Layer 4 of a small transformer language model trained on English Wikipedia (21 layers, counted from 0, width 64).
Take only the direct path to the model's output, skipping the later layers: a vector added to the residual stream pushes a token's score in proportion to its dot product with that token's output vector.

Output vectors of the tokens that the questions are about. A number n stands for (n - 500) times 0.0042.
"ore": 740 488 277 538 305 529 669 547 356 408 500 508 586 687 625 378 444 487 570 540 388 373 235 644 609 601 603 475 482 510 346 513 302 531 576 710 629 419 319 343 502 583 574 477 515 679 702 437 754 550 381 453 419 416 313 478 511 437 523 277 580 363 355 609
"ral": 633 484 553 517 390 435 660 473 500 414 280 364 659 555 414 495 484 536 534 547 327 228 472 444 301 375 483 560 607 496 484 394 453 774 307 636 572 366 604 353 531 657 536 767 726 268 583 349 413 694 517 473 500 814 252 551 568 780 767 601 582 316 398 480
"ure": 521 385 552 549 404 474 262 493 336 337 484 464 411 666 503 579 365 513 403 576 441 507 535 584 526 595 473 743 303 487 545 351 367 618 500 334 609 454 566 440 522 636 581 576 838 554 672 429 463 761 340 646 481 629 490 562 515 567 585 468 293 340 350 723
"ased": 559 500 433 582 536 410 742 509 317 301 588 397 890 581 685 382 268 356 657 538 727 482 335 190 539 564 520 279 426 417 443 380 324 579 163 111 402 662 575 300 528 408 642 618 599 658 628 307 404 668 230 573 389 463 513 568 715 543 326 757 574 766 389 495
"ation": 508 506 733 387 797 484 614 560 420 307 708 528 411 494 477 425 430 556 509 311 364 392 657 577 509 380 641 479 552 429 522 341 613 491 668 587 337 399 427 373 508 603 617 431 650 561 500 288 700 323 489 500 663 305 563 651 402 600 539 444 586 525 314 320
"any": 734 568 439 406 291 425 452 474 439 448 654 546 483 520 649 414 406 527 611 476 408 242 260 409 720 529 634 587 544 444 504 510 463 660 433 185 466 294 382 485 507 470 447 825 630 520 586 444 674 651 583 533 433 634 507 619 530 561 319 288 385 270 417 791
"ished": 579 426 358 638 576 325 353 416 311 358 595 500 553 593 407 180 227 383 730 520 461 500 322 461 756 474 681 579 532 612 447 177 338 370 304 677 392 595 526 479 560 377 409 477 583 787 692 456 605 554 369 458 518 451 595 801 625 733 637 609 483 614 307 381
"Y": 534 495 527 441 647 431 380 422 488 543 584 353 467 557 691 432 592 434 474 312 426 366 409 413 689 645 575 481 556 556 269 518 375 388 326 329 553 461 640 400 503 510 678 695 456 658 651 416 696 481 573 454 328 485 398 438 430 596 440 775 516 614 418 602
"q": 479 249 559 599 387 388 224 425 640 382 621 524 675 775 599 634 455 444 642 604 838 373 677 467 452 534 488 445 353 595 440 366 484 593 316 446 379 492 618 418 493 637 382 650 604 419 503 340 486 500 385 353 466 483 518 541 430 483 484 552 504 565 383 536
" time": 619 469 675 586 611 522 365 382 357 519 359 534 722 539 385 709 467 541 494 509 577 414 278 503 541 529 690 480 546 385 239 399 314 458 408 555 528 504 632 500 604 446 340 511 469 387 425 362 628 430 486 486 397 524 507 418 424 726 742 280 653 517 355 613
"a": 333 639 400 484 353 549 617 572 329 490 469 607 614 489 555 471 345 505 471 542 456 493 437 598 376 367 459 526 462 626 479 512 550 605 639 433 370 497 472 453 456 550 583 468 536 608 565 529 487 391 661 543 491 567 547 639 434 435 332 348 500 495 474 470
"nt": 670 461 477 248 510 389 440 424 23 517 534 433 374 474 637 734 440 327 538 564 791 333 443 282 645 357 669 315 467 549 518 552 444 705 423 515 504 379 627 289 486 530 381 664 557 339 372 246 595 720 632 423 537 420 587 704 496 725 791 749 586 274 349 461
"rict": 466 527 485 788 402 416 607 529 150 375 463 370 500 664 462 284 604 485 569 339 308 362 559 394 645 535 695 432 648 289 289 542 527 739 342 577 487 466 559 345 547 740 326 593 649 456 472 288 495 635 531 397 529 404 298 733 588 762 652 393 682 236 415 621
"16": 551 466 556 484 497 375 538 421 576 498 642 445 430 529 418 587 511 388 527 349 487 402 454 389 681 574 438 473 658 490 417 596 443 639 448 659 408 597 397 475 539 490 426 569 404 564 406 350 453 607 607 428 533 326 445 529 592 530 416 668 461 603 474 599
"to": 624 563 717 456 530 420 545 650 536 612 551 436 534 580 763 425 223 462 656 500 816 511 456 570 550 432 575 571 655 654 512 387 533 523 325 205 539 603 469 290 498 735 562 670 445 500 599 416 643 590 585 402 520 248 581 687 438 780 521 632 724 492 528 443
"anc": 343 443 418 650 617 495 682 678 228 342 500 539 410 649 462 331 320 366 491 275 304 341 571 539 642 619 572 484 538 595 360 371 455 423 500 424 655 537 398 439 511 521 358 581 635 630 470 565 572 616 434 548 539 512 648 587 560 634 743 624 337 324 429 549
"b": 583 521 556 587 462 541 593 391 540 521 366 621 500 468 523 612 421 469 458 550 646 359 553 613 398 469 314 195 370 521 241 440 525 396 429 553 601 450 408 427 489 381 599 606 561 457 345 675 345 466 609 429 461 599 398 532 526 520 592 567 438 508 558 338
"ence": 509 241 751 720 374 494 607 663 453 258 738 531 405 511 467 565 309 515 525 533 376 433 342 504 631 409 834 397 500 470 575 437 645 780 412 602 663 557 459 583 566 348 479 509 574 483 589 360 719 750 466 444 490 486 477 500 520 678 461 249 512 156 340 520
"e": 558 618 577 440 348 515 429 518 563 503 432 504 364 375 584 285 321 422 419 563 390 580 376 525 483 359 504 596 482 560 293 332 481 552 568 743 670 567 417 479 458 603 540 413 617 870 527 521 551 444 640 645 534 669 403 408 309 354 323 647 528 528 222 711
"ro": 473 579 592 424 352 443 559 461 365 583 452 430 322 702 296 424 343 545 552 433 514 404 682 510 266 431 532 469 584 475 534 509 475 629 203 633 530 647 550 435 485 562 692 549 615 419 478 446 479 562 423 582 310 385 647 509 427 504 567 437 530 412 240 345
"ed": 474 410 442 500 683 458 636 424 309 393 478 539 395 500 378 567 321 556 696 618 362 541 554 598 408 463 658 541 370 488 420 473 423 578 628 652 666 613 334 327 470 392 641 439 530 809 608 452 313 595 592 589 563 526 463 652 536 586 376 618 455 551 521 410
"iam": 651 351 394 553 730 298 438 777 559 422 472 547 542 302 504 374 518 419 847 392 384 186 493 249 596 510 756 490 532 583 591 500 651 556 546 219 394 279 436 475 478 513 509 527 599 594 600 500 571 397 616 454 453 548 419 670 729 515 784 458 454 221 516 374
"ruary": 692 477 238 542 462 287 432 416 480 454 793 163 462 480 433 566 397 213 838 574 529 456 297 743 589 553 506 407 558 473 335 116 109 751 182 566 494 687 431 483 540 602 337 687 611 214 800 275 913 618 500 432 397 467 224 652 811 792 868 652 653 466 157 637
"ey": 576 503 598 423 561 363 561 592 373 377 409 582 461 557 816 111 316 422 676 500 611 443 486 292 695 416 682 527 654 631 188 418 479 457 330 469 641 318 469 443 485 519 575 562 401 554 604 608 705 618 709 481 410 549 654 367 531 338 263 565 423 611 561 581
"ect": 307 487 771 757 655 377 265 824 569 316 553 566 509 652 665 312 262 438 514 595 646 381 542 508 590 512 586 708 493 340 447 408 517 635 374 491 424 556 395 446 513 720 593 613 516 576 564 518 515 714 592 704 500 509 481 411 624 514 432 465 760 237 537 524
"eat": 530 521 639 519 418 437 188 442 513 425 525 406 620 522 670 288 372 399 442 551 451 454 500 366 765 597 592 526 543 441 295 391 628 527 408 479 693 491 381 413 528 493 511 738 677 818 662 351 452 619 582 631 314 368 468 399 418 564 512 619 617 467 259 651
"om": 427 505 533 643 578 519 608 477 469 486 585 574 676 529 606 335 314 527 732 534 411 341 479 459 424 554 703 469 376 713 668 362 399 606 487 354 699 473 639 301 489 540 463 454 640 400 522 496 513 225 479 520 311 331 635 420 473 442 343 467 474 483 426 580
" kn": 606 483 447 763 602 424 316 526 441 546 342 503 613 678 428 527 302 527 531 489 434 489 376 332 362 500 362 397 512 353 393 402 445 540 506 558 357 369 677 454 528 582 425 538 503 519 463 462 641 587 344 427 510 538 411 563 679 706 510 467 512 561 366 414
"eptember": 808 387 553 613 753 220 267 548 414 360 747 242 699 367 728 528 328 239 418 618 465 337 579 370 642 633 559 431 683 555 327 359 280 584 156 176 560 310 520 297 535 661 359 657 606 542 321 181 475 490 625 324 513 472 481 657 629 420 558 527 847 593 400 653
"ing": 455 399 442 355 738 558 564 465 353 424 424 565 399 643 535 545 289 586 638 577 401 431 661 520 554 393 560 631 410 388 380 557 553 480 657 567 725 217 477 339 486 471 678 626 480 641 583 556 413 690 654 478 555 429 637 500 523 418 507 339 596 538 408 452

Each question shows what one neuron of this layer's MLP adds at an activation of 1. A number n stands for (n - 500) times 0.0014.

n191: 506 519 483 508 511 484 468 488 531 515 503 542 509 503 504 475 484 517 497 485 508 486 502 515 498 491 487 533 491 471 494 498 510 486 481 500 525 495 508 523 505 493 496 488 480 504 514 501 494 482 497 489 515 510 480 498 501 513 494 504 467 500 477 499
Which of these tokens does it push down most? "nt"

n145: 472 469 516 451 494 401 465 526 471 525 519 506 491 425 501 483 525 548 543 498 510 514 451 573 506 442 467 497 483 548 543 518 514 536 479 413 560 509 457 477 541 483 483 489 528 441 491 510 445 499 505 473 478 559 522 495 422 535 456 524 512 521 550 473
Pushed up most: "to"

n10: 137 784 195 517 642 387 487 435 346 575 512 646 688 842 335 339 504 500 501 406 360 331 527 373 623 443 326 367 456 470 563 723 433 297 404 572 457 542 394 636 555 439 655 650 550 256 587 350 389 429 488 450 446 316 495 460 454 426 423 491 507 355 441 489
Which of these tokens does it push down most? "e"

n189: 493 534 527 600 400 502 465 549 528 443 455 504 568 434 454 584 415 530 569 513 518 560 496 547 470 456 576 498 381 391 553 479 506 563 551 389 517 388 431 645 481 392 519 526 525 556 513 500 490 486 425 583 526 629 550 535 466 598 569 622 472 411 485 565
Pushed up most: "ure"

n194: 481 497 508 491 500 468 539 493 500 536 497 539 492 512 473 508 458 474 496 429 469 564 543 485 438 481 460 542 522 470 564 513 561 434 479 497 527 477 569 561 414 497 517 444 429 495 525 479 358 470 478 414 474 512 495 476 475 508 574 422 540 532 383 581
Which two tokens does it push up most, strongest first? "ro", "ing"

n93: 466 513 430 315 428 452 280 409 511 452 686 665 507 605 483 507 196 580 370 435 515 438 556 319 613 357 306 569 439 471 627 464 590 656 487 529 720 413 512 245 407 575 513 639 449 559 516 385 346 621 598 528 408 409 530 218 378 512 702 461 562 573 421 470
Which three tokens does it push up most, strongest first? "eat", "ing", "nt"

n138: 413 483 492 505 602 459 502 478 524 464 545 564 415 531 512 476 540 515 420 505 517 467 531 539 455 450 457 492 548 515 510 506 504 524 538 532 451 602 471 546 442 479 534 456 473 467 593 476 433 415 506 501 530 524 514 529 461 561 520 397 553 498 502 547
Pushed up most: "ation"

n107: 440 470 445 529 444 501 512 445 491 590 487 499 477 341 472 533 467 593 459 529 474 490 527 518 485 508 461 464 508 436 502 494 452 486 470 465 518 536 432 428 550 498 540 415 484 489 445 514 474 485 533 531 547 504 450 531 512 440 505 445 513 541 476 555
Pushed up most: "b"

n144: 443 532 523 518 516 498 535 507 518 495 505 503 523 492 489 470 518 487 514 499 523 467 475 522 505 514 461 456 471 540 518 471 497 501 499 438 525 474 525 474 504 487 529 451 434 479 478 532 506 490 501 489 502 523 504 471 494 487 463 482 496 523 502 475
Pushed up most: "om"

n44: 437 507 566 297 812 506 428 484 596 759 884 609 556 570 821 189 343 618 592 472 538 605 341 324 601 568 401 416 386 534 499 528 367 358 571 541 675 536 486 545 735 394 411 355 483 724 410 558 397 534 518 464 447 355 460 672 541 672 525 508 440 453 350 559
Pushed up most: "ished"

n199: 497 492 485 498 502 492 488 510 513 510 487 484 496 454 514 501 502 522 500 509 478 498 518 482 510 500 495 499 515 503 508 495 495 510 512 493 528 519 518 484 521 478 509 497 518 522 512 517 495 495 512 496 497 538 515 483 505 482 507 528 508 487 503 506
Which three tokens does it push up most, strongest first? "e", "iam", "eat"

n99: 447 321 484 585 523 162 348 499 523 615 416 638 254 327 429 590 413 541 526 634 558 490 352 227 605 494 418 372 481 332 555 512 663 390 349 383 315 375 572 372 623 259 279 389 822 563 623 380 612 585 430 565 383 82 607 560 529 571 337 518 440 634 234 309
Which two tokens does it push up most, strongest first? "ished", "ased"

n220: 457 457 436 481 508 551 542 482 454 502 453 483 472 452 475 516 457 438 416 463 456 499 472 455 516 606 439 498 405 448 582 509 524 477 468 506 500 558 529 548 462 503 557 463 471 509 534 411 482 495 570 516 465 491 463 493 502 579 534 547 474 456 526 436
Which of these tokens does it push down most? "ey"

n54: 484 526 472 447 481 525 537 518 493 516 447 529 506 511 458 449 513 556 474 491 504 514 478 531 466 479 511 555 518 532 565 499 445 480 494 507 547 503 472 515 441 503 445 531 483 453 498 493 457 510 529 454 489 480 455 448 477 487 482 508 515 503 498 501
Which of these tokens does it push down most? "eptember"

n136: 499 516 483 474 489 491 454 528 512 535 489 481 513 477 486 490 513 510 548 524 496 500 500 504 538 463 578 495 492 501 498 492 449 495 489 507 470 534 515 553 540 473 525 534 487 509 471 509 490 520 489 538 473 528 511 478 513 517 475 494 491 495 479 508
Which of these tokens does it push down most? "ation"

n96: 540 542 519 511 456 509 466 452 504 507 530 509 510 529 484 565 468 561 512 476 463 462 485 533 491 479 552 483 444 477 491 539 505 490 483 516 539 543 540 506 517 479 471 491 495 509 478 469 519 479 508 483 492 506 536 490 503 524 497 493 496 490 499 506
Pushed up most: " time"

n124: 495 491 474 493 472 516 471 513 462 478 516 510 493 515 523 506 522 542 509 504 480 497 512 473 519 502 482 489 487 451 490 474 499 501 503 494 516 490 502 531 511 494 535 520 468 475 500 468 510 497 501 482 521 517 513 506 562 489 520 518 513 510 471 522
Pushed up most: "ruary"

n92: 474 526 499 488 541 492 534 495 478 513 520 540 496 506 501 515 506 515 512 508 480 491 550 508 496 468 507 501 501 502 500 477 493 511 476 494 497 491 492 501 501 476 462 475 510 483 493 504 488 495 502 508 521 514 510 500 498 501 489 513 525 510 466 488
Pushed up most: "ation"

n52: 525 531 533 491 496 497 491 494 516 538 478 532 517 485 513 490 543 493 508 512 501 504 492 503 521 456 493 510 503 478 474 500 526 484 498 523 504 511 478 496 498 488 492 469 520 505 513 498 498 497 503 500 477 493 505 499 501 482 474 497 516 479 486 485
Which two tokens does it push up most, strongest first? "e", "eat"

n101: 471 478 504 485 497 527 466 495 509 498 527 514 488 527 494 490 521 496 494 515 498 512 546 490 493 479 493 506 476 454 474 499 488 498 489 500 479 499 485 496 487 503 510 516 517 484 446 493 462 492 489 471 486 507 529 502 492 498 499 528 466 527 513 510
Pushed up most: "q"

n175: 523 487 495 508 496 506 541 499 525 475 472 495 507 493 518 497 545 531 492 516 532 529 493 483 494 511 548 537 513 489 497 509 497 498 488 508 551 484 519 453 541 499 502 499 436 508 523 508 514 483 501 502 524 501 497 506 521 500 493 512 499 521 489 501
Which two tokens does it push up most, strongest first? "ey", "ore"

n244: 453 446 483 508 511 458 479 570 605 547 496 459 519 481 514 478 445 577 430 521 448 521 503 523 515 428 450 479 507 493 540 554 476 511 529 445 530 481 457 528 429 494 420 528 462 515 462 520 373 560 491 504 465 484 466 593 476 517 597 481 470 525 564 490
Which of these tokens does it push down most? "ey"

n178: 540 509 543 524 514 474 513 527 501 489 500 508 496 513 506 499 514 511 503 566 494 505 514 487 558 538 488 489 493 449 512 500 485 503 489 518 511 527 506 486 497 502 503 494 489 517 507 566 500 520 473 482 492 552 469 456 519 519 518 492 496 479 517 463
Which of these tokens does it push down most? "a"

n156: 162 745 358 441 666 344 540 625 456 504 530 477 370 431 322 519 545 510 433 402 355 563 619 441 310 598 730 633 501 232 412 459 556 431 491 206 512 545 390 419 547 321 456 340 644 324 624 537 620 515 547 453 475 368 469 346 338 558 693 522 371 569 307 552
Which two tokens does it push up most, strongest first? "anc", "ation"

n245: 485 549 481 523 478 530 491 483 497 540 522 514 524 486 483 464 504 502 547 500 503 498 510 524 465 513 515 508 482 496 528 502 517 478 492 522 510 484 488 490 482 514 482 502 507 499 504 460 470 539 511 490 511 507 510 473 477 495 498 496 472 523 496 526
Which of these tokens does it push down most? "eptember"

n59: 496 557 436 466 500 503 502 488 518 523 482 505 482 476 511 560 463 501 520 524 440 504 500 493 533 502 522 498 517 526 536 495 496 495 501 479 540 518 489 533 465 501 476 487 516 530 486 517 485 467 518 559 491 499 522 480 502 481 452 496 486 523 475 494
Pushed up most: "e"

n13: 493 502 491 546 514 526 485 498 459 513 483 516 509 509 500 486 520 496 450 464 499 480 505 502 502 474 518 500 485 509 512 489 530 527 522 498 551 487 498 487 480 518 544 531 509 449 473 514 489 525 538 500 488 553 454 519 510 491 511 541 478 556 518 499
Which of these tokens does it push down most? "ished"

n234: 486 465 468 477 521 461 491 516 530 501 494 464 507 470 494 532 497 594 502 469 468 519 521 458 502 519 552 480 491 485 499 540 551 492 470 520 497 497 527 524 528 518 483 453 510 478 513 520 506 494 453 468 500 479 504 558 483 476 491 455 491 528 544 499
Pushed up most: "iam"

n251: 508 504 515 490 456 520 487 406 445 460 451 517 554 419 487 457 562 517 469 449 520 467 468 485 542 510 465 533 516 410 526 530 443 445 357 448 517 517 536 512 480 549 530 526 515 483 500 554 501 517 559 421 469 469 450 511 462 459 432 611 505 492 389 521
Which two tokens does it push up most, strongest first? "Y", "ased"

n233: 449 499 456 505 507 474 496 499 463 523 493 501 486 489 494 514 499 474 448 526 496 488 502 446 533 514 494 531 461 470 484 460 496 443 507 548 547 461 423 518 516 546 506 466 520 488 494 463 469 452 539 495 472 511 522 518 520 510 473 507 481 507 509 466
Which of these tokens does it push down most? "to"

n171: 500 490 489 450 506 496 477 523 518 517 504 495 500 539 518 515 495 496 524 505 474 512 506 478 511 522 491 483 475 492 527 511 505 516 499 500 507 518 506 507 454 491 477 500 519 498 519 471 520 466 468 499 525 483 482 490 466 484 494 491 485 487 483 523
Which of these tokens does it push down most? "b"

n15: 429 569 355 706 423 619 631 500 504 644 639 684 421 461 691 618 315 563 373 461 588 545 545 443 516 592 550 364 311 745 519 566 495 568 398 557 879 443 357 361 518 605 420 528 531 461 610 594 382 322 472 421 285 187 774 507 319 413 378 503 399 486 407 667
Pushed up most: "om"

n127: 501 488 516 500 527 490 498 513 507 530 505 500 510 511 476 484 512 484 489 498 492 477 511 518 491 487 485 495 485 503 522 493 518 490 504 506 502 509 488 507 485 486 488 494 493 494 492 497 507 515 516 521 499 501 520 494 503 496 495 481 511 505 505 469
Pushed up most: "ation"

n184: 543 518 397 517 488 516 472 443 518 461 482 487 512 537 440 557 426 536 464 485 462 483 545 469 474 436 484 532 475 423 573 486 531 544 519 558 478 463 517 462 530 435 421 462 440 511 505 541 559 510 500 409 528 541 516 517 428 492 484 479 451 539 456 485
Which two tokens does it push up most, strongest first? " kn", "ing"

n180: 428 662 472 430 415 500 389 434 453 410 459 625 438 585 309 558 318 670 357 362 624 458 406 325 586 713 391 530 601 398 584 805 452 698 607 625 594 388 643 518 205 537 509 445 718 426 477 278 529 382 607 440 351 449 647 376 755 511 560 426 431 525 511 562
Which of these tokens does it push down most? "to"

n121: 511 566 438 459 483 536 658 515 505 513 494 624 473 504 527 475 434 514 432 516 448 555 475 497 518 517 456 466 497 546 472 498 486 486 492 430 546 461 432 445 474 448 447 565 489 512 493 426 570 486 396 475 381 478 570 490 516 532 485 528 551 579 539 547
Which of these tokens does it push down most? "ect"

n85: 509 524 459 498 488 532 486 520 522 514 497 509 511 497 524 510 482 470 485 458 472 491 516 514 530 528 524 510 467 507 515 478 501 524 499 496 511 490 488 506 489 492 506 529 481 460 496 520 507 496 481 473 500 492 502 499 508 519 509 526 504 516 510 489
Pushed up most: "ruary"

n129: 534 533 491 496 473 517 512 516 483 485 508 504 504 479 481 518 506 477 475 511 478 461 472 494 464 441 513 465 476 505 496 501 546 494 491 546 471 534 512 485 527 494 487 487 553 540 533 510 469 479 485 531 510 524 523 446 471 485 476 487 468 490 494 506
Pushed up most: "e"

n192: 572 426 411 477 401 623 408 531 595 778 212 398 519 718 599 661 150 607 595 598 375 524 405 322 393 669 290 556 312 487 738 721 333 619 442 523 345 529 814 525 606 440 529 336 465 433 438 194 476 425 568 434 468 443 407 547 443 654 573 399 495 554 364 583
Pushed up most: " kn"

n133: 444 442 499 591 453 492 566 509 501 512 488 549 471 401 463 511 478 484 432 451 507 588 464 521 572 511 518 438 465 462 482 501 483 486 502 514 458 492 488 498 526 546 511 459 492 465 499 472 451 476 552 576 485 438 520 494 487 495 517 448 570 498 486 548
Which of these tokens does it push down most? "ral"